Layer 2 of a small transformer language model trained on English Wikipedia (9 layers, counted from 0, width 128).
A neuron adds its activation times its output weights to the MLP's output. To switch it off is to set its activation to zero at one token and run the rest of the model.

Output weights of the MLP neurons that the questions are about. A number n stands for (n - 500) times 0.00055.
n1: 626 352 601 495 518 283 515 297 278 811 556 473 309 480 575 687 553 561 581 483 284 528 294 549 453 355 495 672 527 241 330 460 733 460 337 287 422 454 372 488 609 430 782 587 573 427 483 496 370 689 554 805 567 598 653 293 444 338 205 528 741 479 412 629 466 569 636 446 428 276 424 677 511 501 871 364 429 262 384 478 421 529 164 510 352 314 655 577 553 327 582 409 404 576 303 358 471 719 507 485 522 490 387 417 392 354 713 513 221 659 611 670 542 464 512 476 709 524 540 549 499 392 554 651 437 712 267 570
n9: 621 543 45 439 770 426 512 649 468 623 232 189 484 253 361 717 602 775 673 618 575 623 580 124 407 315 465 641 591 518 679 540 903 540 320 335 295 695 451 535 498 377 478 719 656 346 514 680 619 567 392 660 651 384 628 558 473 823 549 647 219 447 953 627 491 493 624 595 218 517 359 593 713 470 315 725 521 426 413 239 588 687 320 773 459 694 426 309 301 676 262 674 469 622 595 726 505 637 431 283 442 438 654 577 289 494 475 634 825 549 641 745 456 360 646 596 581 589 675 407 734 186 508 501 569 286 575 405
n10: 227 363 617 750 459 641 470 340 558 396 832 548 405 416 701 544 366 564 662 620 594 672 294 784 536 664 686 501 629 399 694 447 745 374 340 447 264 443 623 521 649 645 474 461 535 766 401 313 420 457 579 539 344 544 419 788 415 650 419 347 346 600 462 561 579 539 669 451 499 281 639 464 668 593 743 485 518 530 555 329 674 679 436 361 390 654 345 521 451 657 461 317 408 620 490 232 592 216 513 449 411 476 284 699 294 500 511 504 486 619 599 455 564 519 935 693 623 385 546 466 457 616 333 423 609 459 538 76
n24: 290 598 592 597 529 528 570 358 624 554 435 597 705 623 491 517 125 554 528 558 725 336 588 761 355 644 520 385 668 662 876 710 403 454 401 657 150 465 518 659 527 560 501 421 653 478 487 407 450 484 529 523 821 508 388 537 551 579 773 550 686 426 514 905 315 417 264 720 359 645 544 493 712 485 949 593 915 259 381 518 439 389 516 352 635 828 698 303 495 329 377 508 603 335 647 503 716 654 417 385 635 262 497 500 551 443 791 507 676 592 420 603 458 375 426 624 417 362 540 400 378 557 624 275 604 293 823 551
n40: 574 674 545 316 360 395 620 478 338 482 473 812 352 734 615 552 406 322 230 525 551 458 603 419 535 509 440 443 482 474 451 655 386 264 727 636 684 442 631 738 366 383 768 324 600 557 704 591 729 646 511 432 292 855 761 555 467 279 569 498 584 385 180 452 494 738 474 516 338 502 316 430 346 729 587 508 548 305 535 566 405 546 513 313 376 387 318 506 292 425 547 398 466 257 512 424 603 503 323 550 410 470 407 420 823 405 526 373 398 823 757 434 617 621 649 598 374 512 662 290 447 525 687 592 692 97 618 407
n67: 578 301 664 243 692 654 362 802 615 558 513 473 460 484 279 420 512 683 248 409 244 519 306 462 516 490 599 537 629 603 172 510 562 374 291 338 563 598 706 379 276 85 524 250 447 460 512 484 291 381 537 364 364 645 604 587 554 346 476 597 239 381 608 351 456 533 488 517 429 651 447 223 581 345 414 166 487 542 58 688 517 304 574 366 605 590 570 555 338 274 561 553 664 294 568 562 283 568 836 495 398 605 147 619 650 549 527 678 349 339 409 414 812 563 644 281 631 428 374 606 544 243 227 392 487 382 365 483
n81: 564 693 597 661 745 343 892 362 532 605 344 520 434 587 402 566 315 848 415 523 551 298 290 677 409 306 616 235 555 417 338 446 710 454 138 223 173 510 470 283 223 775 781 156 235 572 370 93 734 529 529 480 846 602 703 464 361 555 400 382 356 49 587 756 365 616 463 575 191 555 765 306 517 562 502 447 509 650 505 450 773 512 377 510 234 757 464 643 223 777 555 255 597 460 743 729 561 646 545 583 631 574 522 645 651 972 334 300 518 595 761 951 404 686 805 493 688 411 503 474 652 544 502 227 572 464 230 340
n118: 338 633 413 525 462 513 656 341 598 354 793 413 429 615 445 310 453 574 346 645 805 544 550 483 595 768 494 639 664 857 463 391 656 235 615 379 395 662 429 680 429 481 495 647 455 244 462 413 361 686 408 339 569 529 684 575 504 207 362 603 451 520 262 453 173 497 590 841 524 464 519 649 561 480 520 521 548 575 414 695 430 613 131 307 733 375 686 377 612 343 317 489 641 253 607 531 539 446 871 418 763 603 633 644 444 445 421 618 191 303 549 710 334 425 592 597 456 591 398 692 583 583 522 421 499 499 452 214
n136: 557 638 623 275 520 599 466 609 579 599 443 404 322 344 467 253 338 607 382 449 759 479 397 267 358 463 326 524 508 630 437 445 637 472 388 447 138 456 536 538 385 477 531 818 655 670 647 682 504 675 900 757 293 251 435 541 500 294 564 419 248 743 491 382 423 617 496 571 326 490 860 481 559 267 412 253 422 474 694 530 347 415 503 203 689 465 669 361 409 289 599 515 458 590 710 355 721 452 677 577 367 515 420 269 701 377 366 554 630 179 296 609 393 533 371 540 436 668 841 314 579 623 570 278 381 184 491 243
n139: 310 555 476 617 563 524 333 593 536 534 282 369 369 482 733 446 495 352 346 373 503 481 500 438 424 530 354 461 407 486 594 344 407 382 267 638 188 487 587 489 569 577 545 264 212 246 356 445 326 379 479 449 537 447 317 290 450 574 699 476 388 510 837 498 489 412 697 747 663 444 539 289 405 440 369 363 740 689 404 563 662 459 500 477 359 717 734 451 561 615 640 747 398 561 614 391 446 480 522 627 632 560 494 625 643 274 594 706 660 462 651 535 573 447 586 349 340 514 576 531 350 278 707 305 576 853 516 557
n144: 422 573 637 504 488 540 605 319 387 495 423 547 662 405 438 711 509 375 409 531 260 517 515 395 467 404 414 243 327 548 456 430 300 556 512 615 655 360 569 646 520 273 750 570 404 639 414 625 397 447 211 282 418 636 375 595 714 499 334 362 476 288 482 571 492 562 279 315 312 654 267 357 632 683 401 317 642 614 756 827 608 285 511 275 473 433 559 534 453 765 759 277 471 401 654 348 666 487 452 471 674 836 501 324 124 502 278 378 492 355 470 304 531 522 58 451 360 521 510 678 296 264 433 629 409 375 275 500
n187: 497 406 563 661 334 362 564 360 505 522 601 443 427 435 623 814 655 488 649 286 375 412 638 747 294 576 621 523 435 250 346 585 409 575 738 533 798 513 664 214 672 552 599 501 404 793 579 523 459 346 691 811 455 609 562 488 497 543 392 492 424 445 285 568 682 648 520 549 547 501 540 362 821 425 699 389 563 510 709 625 433 611 866 558 437 531 583 490 497 650 560 488 433 243 397 492 465 266 218 426 237 659 330 234 369 507 598 301 440 356 223 385 539 636 429 736 546 663 348 399 237 502 445 485 496 382 670 518
n214: 426 343 432 411 695 377 605 401 498 437 686 357 321 494 607 562 612 694 509 680 421 721 503 338 590 221 612 685 606 273 736 579 588 604 402 377 574 393 449 337 473 335 314 564 712 405 707 788 453 645 413 443 406 455 440 549 339 495 366 678 388 617 489 674 466 275 650 267 318 125 607 533 509 577 439 372 467 532 441 409 434 514 205 907 344 671 507 593 359 463 352 564 625 401 427 710 455 159 673 461 667 385 568 403 485 378 541 166 333 499 475 721 662 648 463 188 600 257 708 266 749 652 532 373 534 369 715 312
n242: 484 686 473 457 653 228 463 584 330 528 195 328 390 395 703 602 465 346 433 557 488 496 526 606 355 281 768 457 651 497 465 347 457 468 545 704 540 474 731 554 583 571 602 506 641 205 641 475 529 714 352 378 606 580 424 678 322 577 633 650 719 545 497 789 520 837 333 630 530 652 560 523 536 362 471 573 478 839 864 480 311 267 496 408 510 443 598 419 276 330 415 543 485 610 562 518 388 276 281 710 354 330 520 299 526 460 635 541 436 738 235 506 432 708 477 412 397 474 606 551 567 470 205 437 485 491 606 692

Each question names a token from some text and the token that comes next. It shows the activations a of the neurons there, in the order above. A number n stands for (n - 500) times 0.017.

Then comes g, the gradient of the next token's log-probability with respect to the MLP's output, scaled to length 1. A neuron's effect is roughly proportional to its activation times (output weights . g). A number n stands for (n - 500) times 0.00091.

" as", then " Ex"
a: 510 510 526 500 508 576 844 501 509 490 522 491 503 507
g: 508 470 554 567 651 550 547 428 554 569 556 575 557 666 411 550 351 489 504 797 466 353 536 578 466 762 488 488 516 569 664 404 600 511 532 373 464 441 591 410 731 483 739 638 535 367 416 508 534 497 563 713 437 536 525 558 647 500 333 481 511 429 624 534 407 566 553 475 404 435 495 492 450 456 357 601 558 505 701 453 426 516 444 588 568 678 535 562 427 492 546 412 575 400 339 449 561 504 477 425 345 452 623 514 627 537 275 546 473 498 569 503 535 565 561 519 599 577 560 484 391 443 514 551 481 365 477 815
Which neuron, switched off, lowers the next token's probability most? n81

"el", then "ico"
a: 496 497 455 500 495 515 500 463 489 497 502 502 520 495
g: 524 573 534 624 473 498 495 627 537 531 523 572 488 661 326 574 739 621 417 565 529 543 502 427 589 358 444 478 439 556 611 538 304 480 510 458 515 650 432 258 484 444 462 518 567 473 467 475 452 443 378 637 489 409 502 529 395 647 474 596 445 510 504 544 377 403 588 387 495 535 686 563 494 465 389 351 585 626 303 496 509 593 359 468 514 321 613 525 402 250 690 536 470 432 274 506 482 483 493 454 594 472 483 543 470 383 491 596 463 258 476 515 384 578 379 343 671 454 479 457 406 476 415 615 497 683 696 446
Which neuron, switched off, lowers the next token's probability most? n10

" w", then "el"
a: 489 502 490 474 484 500 494 499 442 388 502 499 510 464
g: 644 375 568 599 508 520 543 376 602 452 398 586 575 457 416 640 433 499 604 530 483 685 449 487 649 581 560 413 488 338 444 556 543 445 631 374 424 633 721 530 551 577 543 522 476 432 311 554 448 555 299 360 463 533 511 473 524 643 434 363 752 507 432 660 318 431 506 660 520 642 488 438 643 497 412 636 406 475 417 497 627 535 561 500 473 241 384 493 560 447 326 420 551 386 397 610 407 409 557 495 610 472 600 576 598 603 426 436 585 564 577 703 532 489 596 613 609 533 396 591 505 406 547 588 499 501 513 671
Which two neurons, each switched off alone, lower its probability most, in order? n136, n139

"'s", then " daughter"
a: 507 499 483 494 461 642 520 518 469 478 500 522 499 505
g: 520 432 481 526 419 418 571 558 357 480 513 438 449 548 708 698 379 521 386 484 563 641 447 412 485 291 565 326 422 348 503 519 444 426 429 504 541 481 522 418 573 705 553 409 461 381 448 521 568 586 395 24 623 604 415 351 396 472 432 419 455 444 691 432 489 461 519 553 496 533 352 681 490 524 538 496 497 330 513 519 565 555 554 545 569 722 453 624 670 610 440 473 526 477 317 508 429 462 435 556 427 512 438 501 423 560 521 364 491 472 480 462 475 555 388 434 569 405 635 363 484 498 341 551 509 596 467 465
Which neuron, switched off, lowers the next token's probability most? n136

"ly", then " a"
a: 490 502 475 503 507 498 501 502 517 493 503 495 502 492
g: 562 464 497 542 566 521 457 472 524 635 574 605 681 570 399 475 384 522 603 496 529 375 659 557 540 513 643 542 480 585 462 625 487 602 499 611 597 462 461 541 508 475 533 532 453 537 712 615 508 507 452 546 469 776 462 375 651 318 455 326 712 412 535 459 469 372 497 585 407 542 476 497 596 524 460 493 645 515 483 523 670 608 365 544 605 177 420 380 562 351 540 539 378 549 397 457 691 430 502 618 409 389 524 456 502 583 549 552 409 366 379 422 392 490 381 617 442 547 565 771 536 586 498 542 462 333 644 470
Which neuron, switched off, lowers the next token's probability most? n10

" day", then " of"
a: 505 523 508 512 509 500 481 504 504 483 528 506 500 500
g: 599 515 530 532 489 575 410 510 481 612 566 482 449 585 500 652 442 407 587 639 526 525 550 438 542 391 701 537 448 389 271 471 521 511 561 342 524 561 509 544 560 601 500 340 515 653 534 534 492 420 415 430 526 675 584 418 534 498 164 646 185 464 569 447 662 495 578 563 498 578 419 331 715 483 360 518 503 476 593 464 561 566 498 464 360 589 498 456 455 523 383 504 454 538 542 451 656 589 481 584 513 506 433 524 526 492 477 507 244 428 524 481 655 599 524 506 536 453 542 412 564 388 568 497 500 247 764 621
Which two neurons, each switched off alone, lower its probability most, in order? n9, n144

"on", then " as"
a: 496 507 509 500 498 494 488 474 503 500 504 492 483 508
g: 492 518 634 466 539 483 526 656 612 488 435 475 469 480 400 485 482 510 617 439 399 478 487 559 316 671 404 546 543 645 543 505 437 491 484 672 456 535 625 631 600 521 722 559 499 551 670 642 736 386 461 329 523 584 368 436 625 690 460 383 757 530 484 481 662 517 327 472 566 345 377 521 449 567 457 528 579 528 590 488 581 572 577 674 354 693 510 479 430 713 426 606 638 514 439 430 445 479 584 493 571 385 683 568 454 452 585 524 683 481 447 410 359 524 599 493 513 519 406 521 338 508 392 552 525 416 449 604
Which two neurons, each switched off alone, lower its probability most, in order? n118, n214

"or", then " Jan"
a: 493 501 504 517 518 565 501 514 497 535 495 480 464 500
g: 430 359 523 631 440 498 618 563 443 415 494 384 445 423 492 522 516 461 658 395 525 476 317 518 454 580 278 432 439 505 596 522 492 457 718 530 468 596 590 416 398 420 735 485 497 534 618 516 398 571 471 683 390 542 550 634 389 658 625 492 675 387 639 643 477 462 394 525 582 448 416 454 405 437 375 571 483 488 370 505 536 480 546 495 424 606 632 592 404 432 365 534 484 645 584 579 352 611 418 612 690 486 625 341 551 679 491 443 539 696 539 609 481 619 546 382 621 420 559 451 516 503 609 385 601 352 352 354
Which neuron, switched off, lowers the next token's probability most? n139

"il", then "n"
a: 500 498 529 358 504 504 494 511 485 505 518 498 507 494
g: 471 434 607 447 464 610 553 517 474 449 511 437 437 334 435 532 567 631 422 611 542 437 432 621 399 546 549 432 549 511 533 326 337 475 338 490 473 428 593 464 470 575 600 496 423 613 540 456 490 417 571 405 360 550 532 559 546 479 643 541 425 561 442 482 386 657 398 595 547 655 225 445 513 466 535 691 430 454 518 502 635 639 475 458 400 450 444 416 313 397 575 630 397 517 396 643 486 447 630 439 623 670 433 272 460 559 374 649 424 337 385 369 380 527 601 562 414 461 570 531 598 460 427 449 388 433 438 848
Which two neurons, each switched off alone, lower its probability most, in order? n24, n144

"ater", then " Poland"
a: 509 500 506 488 505 494 498 502 451 469 495 518 503 477
g: 547 592 487 382 450 540 423 385 535 526 494 404 433 620 613 691 438 426 607 460 406 464 559 495 494 288 319 499 534 593 599 487 603 423 256 365 354 437 562 621 601 460 483 614 591 535 747 443 583 587 488 491 513 623 575 372 624 671 512 564 298 629 420 490 510 499 520 460 497 613 480 255 584 515 449 483 379 530 491 507 536 612 572 667 339 534 337 721 486 515 548 475 483 604 481 486 675 459 608 430 401 336 478 465 508 305 490 376 560 606 482 515 490 591 632 468 475 428 621 337 439 606 529 529 433 504 514 334
Which neuron, switched off, raises the next token's probability most? n136

" present", then "ly"
a: 548 489 514 507 457 506 486 504 506 500 573 500 545 559
g: 451 388 346 530 498 539 400 513 577 526 434 427 614 716 560 296 653 447 421 540 371 543 393 352 388 496 577 420 469 453 483 457 564 462 167 449 538 491 612 436 533 537 454 459 541 242 383 647 376 496 526 473 420 521 564 398 471 462 542 537 492 537 640 437 524 533 605 632 538 476 363 615 602 396 301 596 402 504 511 500 531 726 556 416 478 386 394 547 403 537 632 481 409 449 444 513 301 468 311 602 500 541 539 552 508 547 649 530 441 607 563 536 560 512 711 256 503 389 357 420 419 635 447 492 488 509 614 540
Which neuron, switched off, raises the next token's probability most? n144

" s", then "ays"
a: 500 499 542 493 503 501 485 498 481 436 500 499 529 506
g: 554 660 570 526 516 383 454 586 562 620 416 511 674 527 595 589 454 700 496 419 462 382 476 597 501 562 637 564 564 687 516 540 615 374 422 646 402 533 585 600 500 545 514 394 552 691 574 398 476 422 526 679 604 676 616 710 518 544 615 562 618 362 507 619 425 547 363 401 619 393 460 397 535 524 632 535 549 383 480 464 632 567 532 605 513 634 403 620 327 472 560 517 470 568 543 543 689 403 306 597 607 481 500 681 526 535 481 499 655 360 478 553 448 367 449 533 589 405 665 638 573 620 371 454 490 574 346 549
Which neuron, switched off, lowers the next token's probability most? n10

"un", then "j"
a: 502 511 441 441 494 511 497 510 484 504 500 492 414 514
g: 535 509 401 464 443 476 314 536 622 543 628 436 504 581 490 605 564 491 614 503 362 600 371 432 579 296 598 516 664 375 521 577 456 563 505 464 491 523 366 463 449 610 388 502 558 534 291 404 407 659 529 276 562 553 560 516 624 409 605 556 294 464 573 638 535 527 608 392 508 543 606 554 625 485 373 448 493 407 648 513 540 547 437 409 545 278 430 572 520 463 271 570 240 484 751 457 773 348 445 520 593 548 464 423 455 586 651 610 480 480 463 492 563 470 384 467 523 495 440 428 471 572 503 541 508 394 465 348
Which neuron, switched off, raises the next token's probability most? n214

"ag", then "un"
a: 501 493 519 509 497 499 500 488 498 478 497 515 512 489
g: 509 510 625 561 291 359 621 423 495 497 669 483 357 402 490 429 385 347 508 442 431 368 503 588 461 431 501 507 415 692 461 271 686 578 618 324 626 612 276 414 465 482 505 436 537 399 670 456 376 387 467 480 504 270 446 591 567 436 524 547 448 535 443 521 435 397 613 574 445 521 393 735 577 556 572 445 689 592 427 485 571 593 547 432 590 332 434 458 516 473 583 433 372 531 642 504 451 484 550 363 459 622 554 474 556 481 497 469 401 597 361 481 563 498 596 514 574 460 497 419 411 634 412 664 387 507 513 250
Which two neurons, each switched off alone, lower its probability most, in order? n139, n10

".", then " On"
a: 883 508 480 499 504 503 501 495 501 431 498 503 506 501
g: 543 668 414 488 492 403 497 459 485 538 476 585 456 710 404 604 459 581 413 521 587 676 396 425 544 347 330 706 394 278 464 575 464 606 596 379 571 451 701 566 426 532 370 520 458 371 602 615 502 274 549 529 561 437 548 335 526 631 361 545 375 387 542 692 590 690 523 465 563 490 322 476 513 373 471 504 489 466 499 348 534 482 530 476 516 581 484 474 540 400 642 397 364 367 633 413 574 519 464 350 776 594 675 385 554 681 523 535 528 591 572 423 540 411 509 515 412 501 462 531 491 468 518 425 569 576 550 522
Which neuron, switched off, lowers the next token's probability most? n1

"a", then "-C"
a: 495 515 498 504 501 603 498 475 492 502 501 480 505 551
g: 546 529 398 616 582 599 525 483 536 592 552 395 482 489 584 541 543 609 371 611 350 514 377 643 653 469 404 621 665 691 486 687 545 507 373 382 570 486 450 377 359 449 482 411 363 453 413 443 373 540 370 522 370 435 563 492 732 559 409 452 443 440 587 375 412 439 660 500 583 425 521 422 462 446 337 559 373 604 317 469 368 535 549 372 510 512 487 579 565 793 683 347 458 411 436 628 560 463 661 404 439 564 397 388 399 591 549 422 620 582 522 423 674 620 400 597 564 435 440 598 499 542 439 459 520 468 429 406
Which neuron, switched off, raises the next token's probability most? n242

" then", then " com"
a: 688 504 499 493 513 513 594 500 494 497 510 497 501 427
g: 580 494 383 306 666 633 428 523 562 427 545 472 512 525 581 473 588 533 485 403 496 558 566 433 528 567 545 650 445 651 633 370 515 531 363 505 480 556 295 389 539 529 519 404 510 500 614 669 390 494 538 492 471 500 417 314 357 516 488 636 562 403 420 628 438 457 335 491 539 268 496 512 507 670 430 379 425 473 523 553 693 504 523 555 465 592 323 710 593 493 613 463 463 494 443 527 649 486 765 419 730 445 492 446 660 282 529 464 477 411 561 374 523 555 449 514 611 567 410 461 561 680 454 691 553 485 563 639
Which neuron, switched off, lowers the next token's probability most? n242

" fif", then "ty"
a: 500 543 507 454 499 496 483 501 471 495 501 498 503 498
g: 446 478 466 592 405 570 553 418 502 535 232 480 489 487 632 485 586 453 596 536 651 469 457 422 505 406 624 487 638 618 576 459 704 597 330 413 452 435 504 549 589 381 524 354 513 351 542 486 608 544 498 598 466 611 535 358 390 416 565 485 522 564 616 377 504 585 701 698 484 487 373 534 601 612 446 558 382 433 293 448 611 520 501 453 557 408 605 370 502 472 592 525 466 601 517 403 373 439 401 480 242 388 548 679 525 387 616 592 433 799 503 532 559 361 527 313 446 319 563 454 491 424 519 498 454 478 499 365
Which neuron, switched off, lowers the next token's probability most? n9